Layer 12 of a small transformer language model trained on English Wikipedia (17 layers, counted from 0, width 128). Numbers have three digits each and are written without spaces.
A neuron's activation on a vector x is SiLU(gate . x) times (in . x), where the dot is the dot product.

Input weights of the MLP neurons that the questions are about. A number n stands for (n - 500) times 0.0012.
n34 gate: 386472413282369271563555496360556678350489489493482529606468602613286608525585616562507467489546577137649461578662357500595479350351537705566412493623597557551496490344441420464704451329645476624646543533428486573751447392332377687312531538648463540471753336616424476515605423624521397651607274398278507461587684478309521706379744580455543533500636514507453218546319410629357566486638
n43 gate: 347493454500363537600672399296348685365376433386424563567595497693367500211694450560530333582638242474518457315647657340493586479459587575557580399471373395590224486560316578474414586609836475349796445437426548425562402625635559754546354482403470777489638422633620424645533692463447449525496692463446710507511436445583543247339434455587552481563604554614474526548630540504211352496405
n47 gate: 588731487683590744690468618565444328441589648455676369459646777459262707474487357400482630451452578438531539624616595487404452409267618114266315486252187671582643449521723297637225400451491551171523291554603549582496311165368635340504403273286318378310672428678406492604379262396560509422310431523373196518418603340614596602404389505763540482411396522690558792699377647645448390322538
n51 gate: 605527572685686430546636673722443434524367563382473579512539515575437511546596416580429298646392599539550619472343532607465397553654470584724700588408568527492708300322436552582369439360862410425592574694551566561613587547604225610610330327485576440564383472388574341413544424651298546466551565405550248712379421531368151512264461682515237415871386656770429356484631547504462400285508
n66 gate: 452567827637553460500557603547492568459404573488599643247384557166455582595536716565269569573408622347313595525581426546614701422447542488453645336476415405479609380434512378588598413704579628384537657703548657297524634540455443746601473636480229594512757594412615606063671473541488544457628297268453447361469826387574496387352552390308468550607375390559690284432417460627227324685323
n67 gate: 419807338533656365421523438496294406361667587577903541873364427440550201504638407625468367615455340568487705654514495655558247386665530565593543648478330500509346352264408629743459335653299356465532468546800586482853563527468750300250341583389690435532693505647644504505463531877448746301545377514656600464645364808032212443695509500578345566444721535619491423392513582519540396509565
n69 gate: 638577413810565561375449852566445656405457475478574511464411537623670594535532370350576598609397521629617504445543661385539454500493503606413639368475500557430378569483642427635478792425504607710595518565496590521597464676178698403368581472458309365380441609623500534307645594413593543349564785228542648440438472479485279440430468605630665842364671476465421500336511453421462533629442
n86 gate: 602440530549455585583626352503378510389401490558409666535381310427517321601440430764531742579514560620811339352603214358560567285455455469314552479390520685441644477450490472480580560449692490490608254396257497557456500757699588692629545586406640608451503677386514661628434387448644351336544344670416634534583457490542413636594606590507503553565620533497493548466537534540370606562470
n113 gate: 540522821625505861526591311408504611491947473311518745495464593242740470262491285217324527618442850487504474523459674538368452361730712477334593669675530522528599535556357518504359355585535401565217487273581504330446306500582598455847615474619573655486561409026528517500414222446453478382469622459720342509509461289349452481445845536517437379627592513591522620513685684642435279263590
n126 gate: 634644575210467431508241199269583658392406632697347595616638546363521464701564428512451612562650548439435452424500613423680608595595430709647724454428413556370504217457602517484334696366504469469517431554771594357578489807588574480449562563432404454782611404500573569525740524185825605720553532521621529657362417610730428381178815306547623814531595540413459354492496578573373392439618
n134 gate: 575489595590489485658732500319452534739779469424440489431681625577542438467496537627553446695642271492601637426439523482496400636473418477563514500345445548581652187427383481714412311782515555322404511676515474239878476690377705553643604515433419596404416512370664589442630632473424309445372243335690363452467500613395556389535428446532458378461231452500325696560478511584221344508460
n156 gate: 731769568697572632492462602752665335203604441504553500411550559572626693553447423542349647277319350546479594440396640441309467544580622623419626492362536500636529492600724462417399577442402736272487296328479521451562358442330417496850524432549241665521681382575205437614534395445592479476636702298381629426645380438385398695543604550912546478390690629803183351566553654390532663612372
n158 gate: 640573448611601240609288349630740438458314542500656651437380445244626404761492719555563596328249326799312626496729437492504415488370551284500433170670480753542342484504796471492260215409451372568597483576617736403309504367432299658681630372541368690378552572405395563622257307756476471480545520538557704508528268591381524608538438508627408663445569581355600323587639740504536534467576
n160 gate: 508405335529430205409318584540524532256589586504672590344767554496529638616297504632414779619633322411404663592353740688313460752680546827476753649353535436753626336304613479552434520520496289500380488266423646409589425626364442602622308559345745715508488492573243408582463465286527380544472524775683663484500297399434432585367496352396508555288413386638557427492560686320571404423449
n175 gate: 547320473796718580612292327434573342439452258448204824565635443367786473582363484366778645617508465796488488323685480511171367423568451153605662365586585539590596377357600695357557449377551431577508548674624664554432596636488511432554417446531512724585597533443563466386423508613546417680512570431543480563396408512369422358557704407332300773523652442325741429524602580740566325412458
n177 gate: 526403592559454428526419649489452534636504316385766619704693751550385618410407407369355631561395377576586660523542574414351794577450295430533417523296273373543466551588343527541415463477683332526372568408553587330542311428461587652655525698507714593477434044551524529427481338204547579411455334604425550384658368568500351258430515523362633594331596319411553613553620751640389524553482
n214 gate: 259577550522680318441340577759542736544652439531624680372457521351618542444671572420491689540393275404449385308373336192253466643482492522061767748636508667709491579160571407560478517422342266588593339513670665407634528544327426561643529626410571544447622367579472607513684175544625165313276466755696531628521559478362619437642318491305273554516546310525483487617299656669475472374658
n227 gate: 676540297143713607460626646532365500542447558483463558538463449271537408670411423630330625496455359211488597733376656488637480728512586572360543437496365642572653405596607349303458322545451235452660364404533714464772397430387582360652453683553605576759364479555160461412371348320725378560471284467549459541277504537487298741479636254508434585539805255600529480607614500687604670253623
n229 gate: 490487577404476397468490536438635665649550456533549466476619371426587674484493367608547291460589542597503389466627364412471588581735412578316469673435237487401720240413567568414692608351251452401354683645637643574400561353544430500584572516284541395530384412503313352639470565594439388565374600500549477562481683410555425434602550470579363448371597289675590586377644630518487479354513
n234 gate: 507589552361469564601686530467471683421510490473683384616584554541527627517288651613432643561487513207613470500470514436592638356548551696543678613411448580565631529520494370480462705671447545513589268483490550556386491557400494507849430614444348593421510617490386395377588549510510373539597497473430564427484451423548391521193547490433243751538559425418287768648590328550310552328439
n243 gate: 393593600692320285588568618407444447196467475562447794618355504492395616529663593386437383739320362886553581577662407665297504508266394563254649504301440492483492500400540462603198589451410432357382454462488678431438607512500327413681406588500602728698752551686500293370596436492349365731628697148590521541592548434479768414462633483690517616520496286528209615384512430718395466678317
n34 in: 510305609773376398542608389426638543409318510407507748433394606597580574585630455578587383393362442464487448350533375522633588622647619534609513551529675415524560541474640309536544442345585395513449384252500550600599567417227399706481603414718588422433590227623528597554708590574633654387526449336559400565551532454293620486561464316434553414585642326381547556556454500636461439526497
n43 in: 608656635444567581436583695314564608448500524164504638464752577366406654485431557441484551728431587336423599484395425540393732383547434587326511321546388412106609440523590504380587431624703500395508624406477310674547608328345751212470441702340671357472515571722389474461457247563452277637365285614424387397669489387345424330500566492526399347323466716462539612763538523320538592597515
n47 in: 103357500387703260747444384624707410333518362825329680611809651265477425585540580574445413357261438482199500458418537435433353756601258579460371667389706406514418281478447269554657478622478500229454518675340423429664143587389543564482750452201644500463562407552433620435721588657295360616753579629402399518641509728295451533481532505478363439686363252367619437187518573740761571359347
n51 in: 714408267386711427405542616620559573700317694508544417504354512467405377311576448550479483599589544537673392576557542531572348460755778492278570596404288460370659555137689322654570604228544535524379573843856463564671598463683554619460407417444396408330551429590362338728537373686371448452508496405424418339322484704550312555421475554632586360492178711397274605374637484358460410410300
n66 in: 394453542439504480412258543542324504327252612560406584428630672676608435640438662407799380684242434528512628638464403358508581627536747209638594448763496469536500329508531584343412407732313546420298630636599567581532482821415353341554380553582549464392431572402525493552516346692538355562579350412298679250443721599164477438460445532164492385703404615373579429409636397412481594607576
n67 in: 477324384391347582411402464639531514289555352417264081710555569393583362514604361533597268737582608551568789311652406378707792398806230598362539195689566423199339602234469570482481793322432487438411647514684518402826521394317766541616687389568350537290567472566796461463328420305333468693614754560437763314487531316321734629570721440303744690343594518406435591619536619447442416555593
n69 in: 454608334489464585296525504385490401464258507547532399638596503424396358711290350544532615569461343579422412496256464706598689632554520387417527391483816489478382387452459424539439591667384531603507304529718493448539362507533320421749520483391376584475186518636458497482576351507562331455727808583500522609434314603460493288577429554609629441453389424389500401632651525474715666457432
n86 in: 367533627392481597525466507405460445530619587282799428523571525557519706643533690435312530379537613661570680554421287624555577326206592660547398428569306294542414507442457610530243456530445482604599410383627250329571335448530322560330539478452332725284392530664433712599583573508389651383786431436691432364431327455439485601580422515308241496695449493464489270537272556606478421455478
n113 in: 439523541662654727417481701621247476413552471323613654471661504221601482392411356171735380534547454643434575568390408284533421108802482413273491636574413270500543404417555442599293346287725445938495733678581267745543316557374590643721459321575524340452541611164651415403538440784546641570760500442692591162454468552573453232845909322600462525491431680491357382339514652345611239638651
n126 in: 513333418539453572521378625330492538652288496479529388427212432517848463559575450574140784444534055611471262434671491585513571389406508574413335431558815429230342545537541539644539492458542475418695287444534385351547610594422468359261834377433108738414422322419455616440560550267467420575546834638278419492533562696448383576483474621439423526488616616888427648424500500478517500270529
n134 in: 629438480422300454545873537516459517620751487737330470534504564555738573748265352188322428543700360306272512656475551671607623398564619440390365586632383508698849553317573270696547372713438633613358546526369588345723516778603672361427552443368483551393329517424553627504543349713411558541525447317521589413211236387741739548483630645412627426500467758537356433450347697553492362580504
n156 in: 580309469546660415362310408460657580562750676740388709570581676484565390516603393409418635254444341516456564721598566515635544453459646488516565624559754396678435496668613525395389599278444632617562407328594658480763358415492504736539561387456504644447555450527551408171566280270651616635512618352161581812582305447454571466454391512543415395527634591496492415524400395778516570042251
n158 in: 635492316377567344540466334230536463529566596454463408466525488400329364618306492639417321220361415694406707534604622516581500428521586184532508340722401581301636512528420383635308455418289440821647508700517422319282367479416551359404270683601652513513743345417618508462554600763231427464795588454378695455775389475137443612589595600512488671473388612436670180492634620474432568640441
n160 in: 665433543658525641457475389595457644533476557472716484660427466676451300464432631368451561512568575415144488363378471381456226641553581818406297599238383560388472473520695586420545575299353519609442326439350370193520149524273358439610500492373662686455574244570252527492283689451450496520395398783488415316723586451496488568657229590585467529581374559642573375669416678257264467508582
n175 in: 688473406342674357644505514713401335708204430519532688670537732594519446418468291646678247420560591416418573834304382386682736554500337718653667372259344372320426513608267425468608482302500433558386342467644398446662727579543204212451641648732268500684518542575279518194280626613464972632514352420208370788469294769657327471481500561420323577342586419477495537352779616637437695454487
n177 in: 215443432236748608530500408508474535326527578504523524626616581531347628469576701615281327551500663531627397456305433592668690538586456556583559559356414400568539459684732476593468645554584437601575570476488325254803600629591371543395364530450417393303778433230401478275795421532526281394527496606496680492511478772544268439587764476385644661412458560677438724334489376566538290473463
n214 in: 520601588589487278504534484552492664357694437488394789445244484634300616854354694597458437667594443057525427398550538492472804693521390441190825635585365394610753424352576403393542614533333496377496562529633562299541473653441472620464457707362652551622720471433334430353538351697306308561438416416492562626524460364339682448424409395315554637524649347388222364578227492509436613579512
n227 in: 500401436488398207519433542451500607307369403562672645610519537594722676386470568268453461418722519632336583365574520657436462451531577539470365583432433561464485240545500563726535364611317559678666237316500488455596475469721482608346420574875310535543537594555512624492555616300237328447677564445633609504522515577682746524721570477636178336335335500568535842577580400378605482620441
n229 in: 470518543492137641728523485609486611485403605680529349447485528266496442540449620481541474379518463470316291442474321426595431616500496302511475508639310493427436425377565636556545515533371654704447597356470534471362366216454340586449475471511607397383352511589614366667523739538532578533404605175588432283706327328660482457485575678642354063450522580718470363571419444358515449395772
n234 in: 500489653585394493529569482357598526607590652519674203717612564625360387467518386806371473477656515545381655384628534358540643511583607707533656603386402489396398428471453664496390323358803449367220414508538429657466351383577475477558493373286588427428609278615484500321511704557622299562463660397559391315511420643615596661266414694554496185582500347547323660421400455726551483571295
n243 in: 718464730293454418536393752428425550509386449454446421658395340574754371703392607514555366037509545399401244364178276461478643722754613463700621416173478505303537297664646323268681581746568654636481404908399413647468479514561513610296617601469523743551478491356510582472500558709465378549450398560838385518535632779392496863477331551177638348509709175451574477226662495529464521482500

Each question shows a token from some text and the vector x that enters the MLP there. A number n stands for (n - 500) times 0.01.

" a": 349568586401520382436468613582456565481513516421506551519477493502452559523458459648536480559570443497469506586609491611805555545436483439591564365465500558551678505451464374369508498436439527430373474567399492582468326676552591478600477530464475466502570441469627492489503425508570405577442563548396459520573429628509392615887472460433578404443586468450525460520481574451546413467567
The neuron with the highest activation: n67

" Me": 451467608495476485443490595566547633461475418425465612409391398805356673447547611589473655581375616577415332659497510483768541418403434549507429511525493377533585575569554460444630659461443447529465662635415522626613389655568630538486498581540534317646570380579530334564660601565381504657407434401509368526532444443470453416594507536535488403457330513497376643421428506518537625456443
The neuron with the highest activation: n34

" |": 659432539482525486315486584492544424357404541590477594424465330507582594457377372591539471620577556511503449475598446634695512531507514500552282342473562480503628673553445366629655662510413598536557454588521448455449341688506531482386602492548569480606623727432557543508574528507376471463601782729474471457515628550446501554686395485343443569466414595540507519544543541652545598506585
The two highest activations, in order: n69, n234

" quarter": 465616384522525473461580540512493554571529356312346492559422318399624576589558374532553537587541605436540279617710424693710510577462495572572532493428474571443637688513394474487448453675573443486576630585422468677382394553498514556523629491451552496665430527384512523521457431440472546520499557810519577490534503523562433464758505327380394456420441440410565555435558602465535354457453
The neuron with the highest activation: n113

" My": 418600220546497431356418417663491626493484530387465538422358364550459477471414532459542619586552506607512417588647622711706481471403315443524396372575514369585573594467514489476457424312404437561537563490532582524472124505446526458588591662480569366416425497350474548537458588509398576587333330390525437391543432528494388544709461628463475366413440461498526483436475616420578597499496
The neuron with the highest activation: n158

"80": 381652291438613405472504564484506549418457387463399569504478502552458558430432484482465612558622466494460564506541626649697606589390510427485516560345508464642649707422478551456422437461591418423317566464424547449388265661617646360554488677480528419462425548400535485489380504435590579694452530567426511464732543603617394578662446477317528349357577409475557507560487606346583466481547
Which three neurons fire most, strongest first? n160, n177, n34

",": 403491562453571353460474544600401682454529575314434599483486481542450620525389398634570675501550547588400526603658490563775549579469458501529600436440499498653710597524501378517467535461453464437390251566477499585460439743496600508543450521473408431603556466489631464420538525453553422481430600562467459443642423603573337494806437417510516455471569396476532510520504510505551404398531
Which three neurons fire most, strongest first? n214, n177, n69

" In": 336580314506567486341356505620477514548457408407525417398419371601366538367401476467428546547459478644559313703666556723740377461401503505626433475614483520532482632541387548417426544370432430390496670510468574586310236652479470469629551585535549401471404546372544641503446672436538469559435448380499387416609549505534377484660465609567532471437486460536386469556411617541475465338499
The neuron with the highest activation: n243

" of": 327602665506413376420350516501561462486380407302432665546467417433472635548507477594535483560571511616463436464581608519701572474431456463485658454443530594491590626484531494475519502515423479303412305518535480583545490912547498556559379637436364415551650501512638522420438622431582524439425571533503538529587456582496398492795560485510414434491585518427478390487438431489474354477583
The most active neuron and its activation: n214, at about 4

"igr": 397587528339612461539510580474405647606459536352289573468498391433613631552566608571432682446498532471496435705605456693697550453433522477414493474384489476524541750590538633416505554486458537358443493527423536516578477701463430491472594729448331500440573485526745563626439516396587426522482527661481544509540518707461542500612569477399388585511456662501497394508385632351543597464680
The two highest activations, in order: n126, n86

" |\n\n": 339483625401538392531521603562411672437485485427438493489448495525426649499536405610562445589538384503449484583665504587637582419440495429643541412398464601503643470418439351466484478453424528331366402598396464570540284670536592517555375550440355464485579464537605533454558442452587431583470594560461431551570510729565422595840496458455593371456572487474524446490528638639494543503545
The neuron with the highest activation: n47

".": 334458569379510386549512591575378658442501479420451562496448471500409594462510448597557515577544434525454457588676511588640542432453496453611552465435470606514638458451447363472513519465431517346360319582375477600562284686548634490577426537430350462439569459517632459421547450463552398578475612530453437550594528723518396602862516464473553400454574467469512444491537624584516524504517
The two highest activations, in order: n47, n243

" his": 486552459473531428395431587544554657353497470383504581418468353423469576460470574544613566540497544604488522594624528623748546615442532413491582422476492519572526533458540406382523451504459517394402556554438537538542225847505563435548377522489567417430596558469551470331492541492530497459308588655428482473546445561493443537859538418502530413529584463493570508527500500405627477428535
The neuron with the highest activation: n214

"\"": 412462608410516372368488613438440597216516558396444531489398441517534535431434424632382623493605461545469502502596386448684481423409455485449512505533431564608622577520521363462467675455555509438459359520433538464584228642536505509504549475486348400651514530575568509444581594465524347504598641513499533569465529403528363651826507415498472503524536484430541591596555645498589655524461
The two highest activations, in order: n227, n69

"ence": 324450476450459509484411638457545607550634528269626504563428524417469516454487504622471693564445529606418562576528476537835455445372359539604619546431520482699501724582491433459491628452429526582371592573403562545366339387536556550538643553453492442532507563601539410540542647462533483644553451658457470523545510358478486521738488595498442524461459457399363625545567570508656570630490
The neuron with the highest activation: n234

" History": 375539524470516386545540576443369607409561473288459438618368396555493541470558452452464705522624390505519467542657452638715448488415424437634436462500480643597387789538492543413386657399493494572467524518495457552479284447535626498635689489418369570519421626560462500486512599551583456607442521602498484450469549426538473461787453427587361598502582484486496560526467663478546705557551
The two highest activations, in order: n86, n69

"24": 474525428506682440380565554454536379458421434477421647543539314419648543636564389581511383568588570329507281598592470717869446528410484400474489518471528536582665671469522411477392612515535444464479636552508486513394477576627580465400613508487246332522444435368678484532453568360488524552482640659536462443538679610572437531602510372371405436493435552495487550553497561462529377442573
The neuron with the highest activation: n126

" ": 364481584487585414423507561510378567343505458372261444575372425583494671604445311541345420553519477472530556493525365663616495504378432521556281459532543572564638608398512511449510539467431489513446733481488532541475247577465472473504467472546372405716433509434634601507438504440709496538552647467501442450575582647668350690721419344371527513392529469538626537460500611498592436527528
The neuron with the highest activation: n51

"S": 438481551481597472464585521349532593310515545410568605463495473626494580439550494524394328534537538582424231427560371631849593473521313499525326405600557499517618568471238559515453601533387430316488621546526511435446202503569500520503446513400411449500433485567595525352433633517594386537367566499530473628418589471671430464662547446489491424505426610524507548679569630566594693489520
The neuron with the highest activation: n43

"il": 469544494380625453494553577454484596538388675366378478497395486597485404605503337351485398431479512542499362546485482617838482442460452440537587621382622549540637550519425608413523629481502481376428693714444711600403477626338501534541418415579457207375474457438530498440445630425420487586533451508408433499569474500484474465588504492306420446470336365598505517516481494444574558618441
The two highest activations, in order: n51, n66

" GD": 572411517560680401339533557359716494472411400529479560477552365605664729470490413741432530583774507635498371537615575671597562556418539323561452392496589439517534520618534372439477397583422403445434452435503496424446397535624569612389633510534440281557555583436628584459486568406289572523430590734557396538563603717487379448526381343333445397484447573374520525510588441513496485501502
The neuron with the highest activation: n113

"g": 353531372476516456444449587373588465547480441354439407672370533644400442478459544506546550490592500584418256610485490507625539593431469595546611624406561522542625742375407518388365392423464404423470722590422703497578294647431384535546598448518548274522521679425603524527378544589457487535479462329469494365476511578544264582609567366422418575564570554503443484625522706508526462491476
The most active neuron and its activation: n51, at about 2.3

"ilities": 273498624450601474509463553510344748396578484359579479490425561517484624515493525499441791453560591455523530539612536666632457584386432388574430394423488452625579752449509430477496581413498593533381532524527455512534422630568625515489633501466365469507556479551624543383506566366620479625446629607368528526594505435669466557815406502437579544474520540470434529438501482509582668536470
The neuron with the highest activation: n177

"fl": 403701355506591413378560537477471545775429319447369524666468393570327559498391414515368565543665380485545406595538546679476535433406400442537353559411504548606618745467513395372489610431517363423368501600375576531504459599459363564499643485543471508617451499551561494490422609489511414665522417450359343360502443411593407433581440438455373411582368513446523289551565722384543515564463
The neuron with the highest activation: n51

" to": 456656560445529411495343585534526613444458522399518498506386591447605598478494538454582629479523653506348497553550535526777574497471485478683648323376447441440626662547585416427518441481444488457363463502335462605545354930544508611538476444440306511541551455501575490399542510483523418542445726434440448548582464541574435558752622540470467460530546485482429377514446503533477420460476
The most active neuron and its activation: n126, at about 4.2

" Bud": 362480435379599460359624680525606555449602552442374476451339386717740628630447405583404571494504629594495427521607553531680625554481643515626282576495397466517670457433491496538526629444461532356497583557406516462487263725508450481493530518449645250592555566532521404547557381435369589553448568364524492584465512513624402410654508618463478447499421436593550536386498525427614567506394
The most active neuron and its activation: n51, at about 2.8

"====": 352423507375591467349409627491461638417409557461563484437389362502510644563436443612556385641544433558437540551548566707605538542470503512620494391414495518438722567351305546343534474544400529499368349573420480503475328640477658506403508493499357459629547500520565609496489566455587527642531607607479479560553503537613388618761559373414543291390488458523513360467434557654524516500544
Which three neurons fire most, strongest first? n126, n227, n67

" Mah": 446407431449548419374528561440482616368562570368273476498364413751432655459379533522541651504502562630513406654614375581652618362541417463312438456443508558401478677523489487498531499534557549412499667511469499556621346626524494647451580540544627333560573410482474513469610473586477566574530574339589430557426386543553236573691563484426500458631359451478534598505362505478570648570469
Which three neurons fire most, strongest first? n34, n86, n160

" the": 465520580428495435511413553545427545468509511414436525481498478460446631470518474546493492581497486560527466586543532645785524521514464492533516349432431504577605541440549441448572397399431551355386458555437514545469281564540602395547408497509485427496563406524635487410472584551574445618474535487459428456564414521609389600938477389420539444499507460464543466518439497529509526525553
The two highest activations, in order: n47, n67

" W": 491534596531642416235620541352378701465574434561437528388594435639475643410529456656612385614516443598492490513432552696485469596379541354573446430448546397516551460467495435344589495401409565588472663527403526515490451563561562540419495598546361276612626474316616538363332595465575490583368589649440465458599479558575314382508323524536422230403417489494600409594341433533507516480647
The most active neuron and its activation: n67, at about 0.84

" Ž": 455398458413467383316528643486547495478523538424364541460462463779532670575467356584496434481552446586539355635520496571590575623523454391616393403470460573474711517408412498407427452562450590399410621613442506553370291780554556543670556473553453254462492444507641481514555477420534595591353502569426383543557477698625392427683486583434458281566364485540484554515412591488471431434535
The neuron with the highest activation: n134

"ş": 448505483467582440441683540535358593638545598295411567503493475722415505499447472517564578532605414534416279597639391707802578546457509324589478389394552603420657459567365456456455484442446443361408690526415541505466160607521576521645398524434578462561607474448608542504539475393499475468432569457424377541526516611509331436671558533372398457580494498472420595628577639509530524588525
The two highest activations, in order: n134, n177

" Jackson": 445490457472576525575528639466553439510656498308411515527483404566473652452467553581555618528455479512428350554572470496783549377519497513596428478382528546559570744389464546487495641380602391366485561531305545519500336629422577524547675545490280446601493343393599496459522487481482565579551587521516354488546469452563469322783580566409515327445446406439458521455509537399506440380445
The most active neuron and its activation: n113, at about 2.4

" E": 473568415422534413421418566634497594525460409385412503500420376732446620402443452576569598611501386596435276619508473532689551543452361531540519338553415462583530602460650414356387549356448438513353500627451507695338296667450680501581630503555441279601474417596614478527454530511701338546456451566409455617602543492513441438676619571367442387464350428465437513550482496496511502431522
The most active neuron and its activation: n214, at about 0.9

"v": 424518594500555408388699546423433708478484436534483443530470413357546853568317339541484540442606406563461405558499414577552666518370480451600421436474465446560652624443453501393615503575449551464492775531569618517466270643439393551462496478581393364521572739494690504477491499438679529623410657500495388417500582650690334448569393281505449364472351460475474514507431522470517457369542
The most active neuron and its activation: n229, at about 5.2

"ia": 396462497391574447455503672371563496371586484263448554515414612474441661517437467578501634519552464517431431496552438462831549477415501547576589370404594583495560704532481461483421678535527547487442490574423507661505214533516606492473717552495402547719609497512614544526647540567600426614475550494415473499560563430555348377745410481418477446553481457517487520593605512506616571577429
The most active neuron and its activation: n69, at about 2.7

" in": 341565595470521444492507623595407611477510486425467523498425487549461671438462393612539492537501436515429429578670482592754582504414536440598544433486461559508676587449439370418472516480465456330402422571383476593485285666540599524607410583446348471482597465496568520465565501437581408571476624480401435566553435630488387592865524449452580434507588441483540446536553542553490336453561
The most active neuron and its activation: n47, at about 1.4

" poet": 423348502589396355325445526566384668441487471355435575503416410484440499442373474504500713563444506550460485613688515598667593582445598382628563493486458493656587603528347501406578511500562581468449525481412522490401318471498572583635462547553434402362550528526691503454545484519583562586415618498532522432596412515699469408818556482474633428394507477341508544518502609430498626525465
The most active neuron and its activation: n69, at about 1.1

"th": 379522349509459357441417481552522580552574477412499468478407432431445557552378603426430813591458495543580481494586542647684596473466434443602487494498691401648535647588348524563444434409474389506427567459547502483480358316544438532630602603468547417574409480424527636395381672543341525466482412415564496349547522364485316558683373437557450402482395556314592577571573766414482610525403
The neuron with the highest activation: n158

" round": 300478612550448419296551588454434527459536356386449456499454447493529672615498365677472536574498510638562513507512479561609541499324356489621298485533546500475695638560358570589553416499424479544526599452412509596507205612595588443529660470484389455697431524387512614506399462490704554435569506663541511481613503512632344631790475337473498468495463499518576485494607537528554472490390
The neuron with the highest activation: n86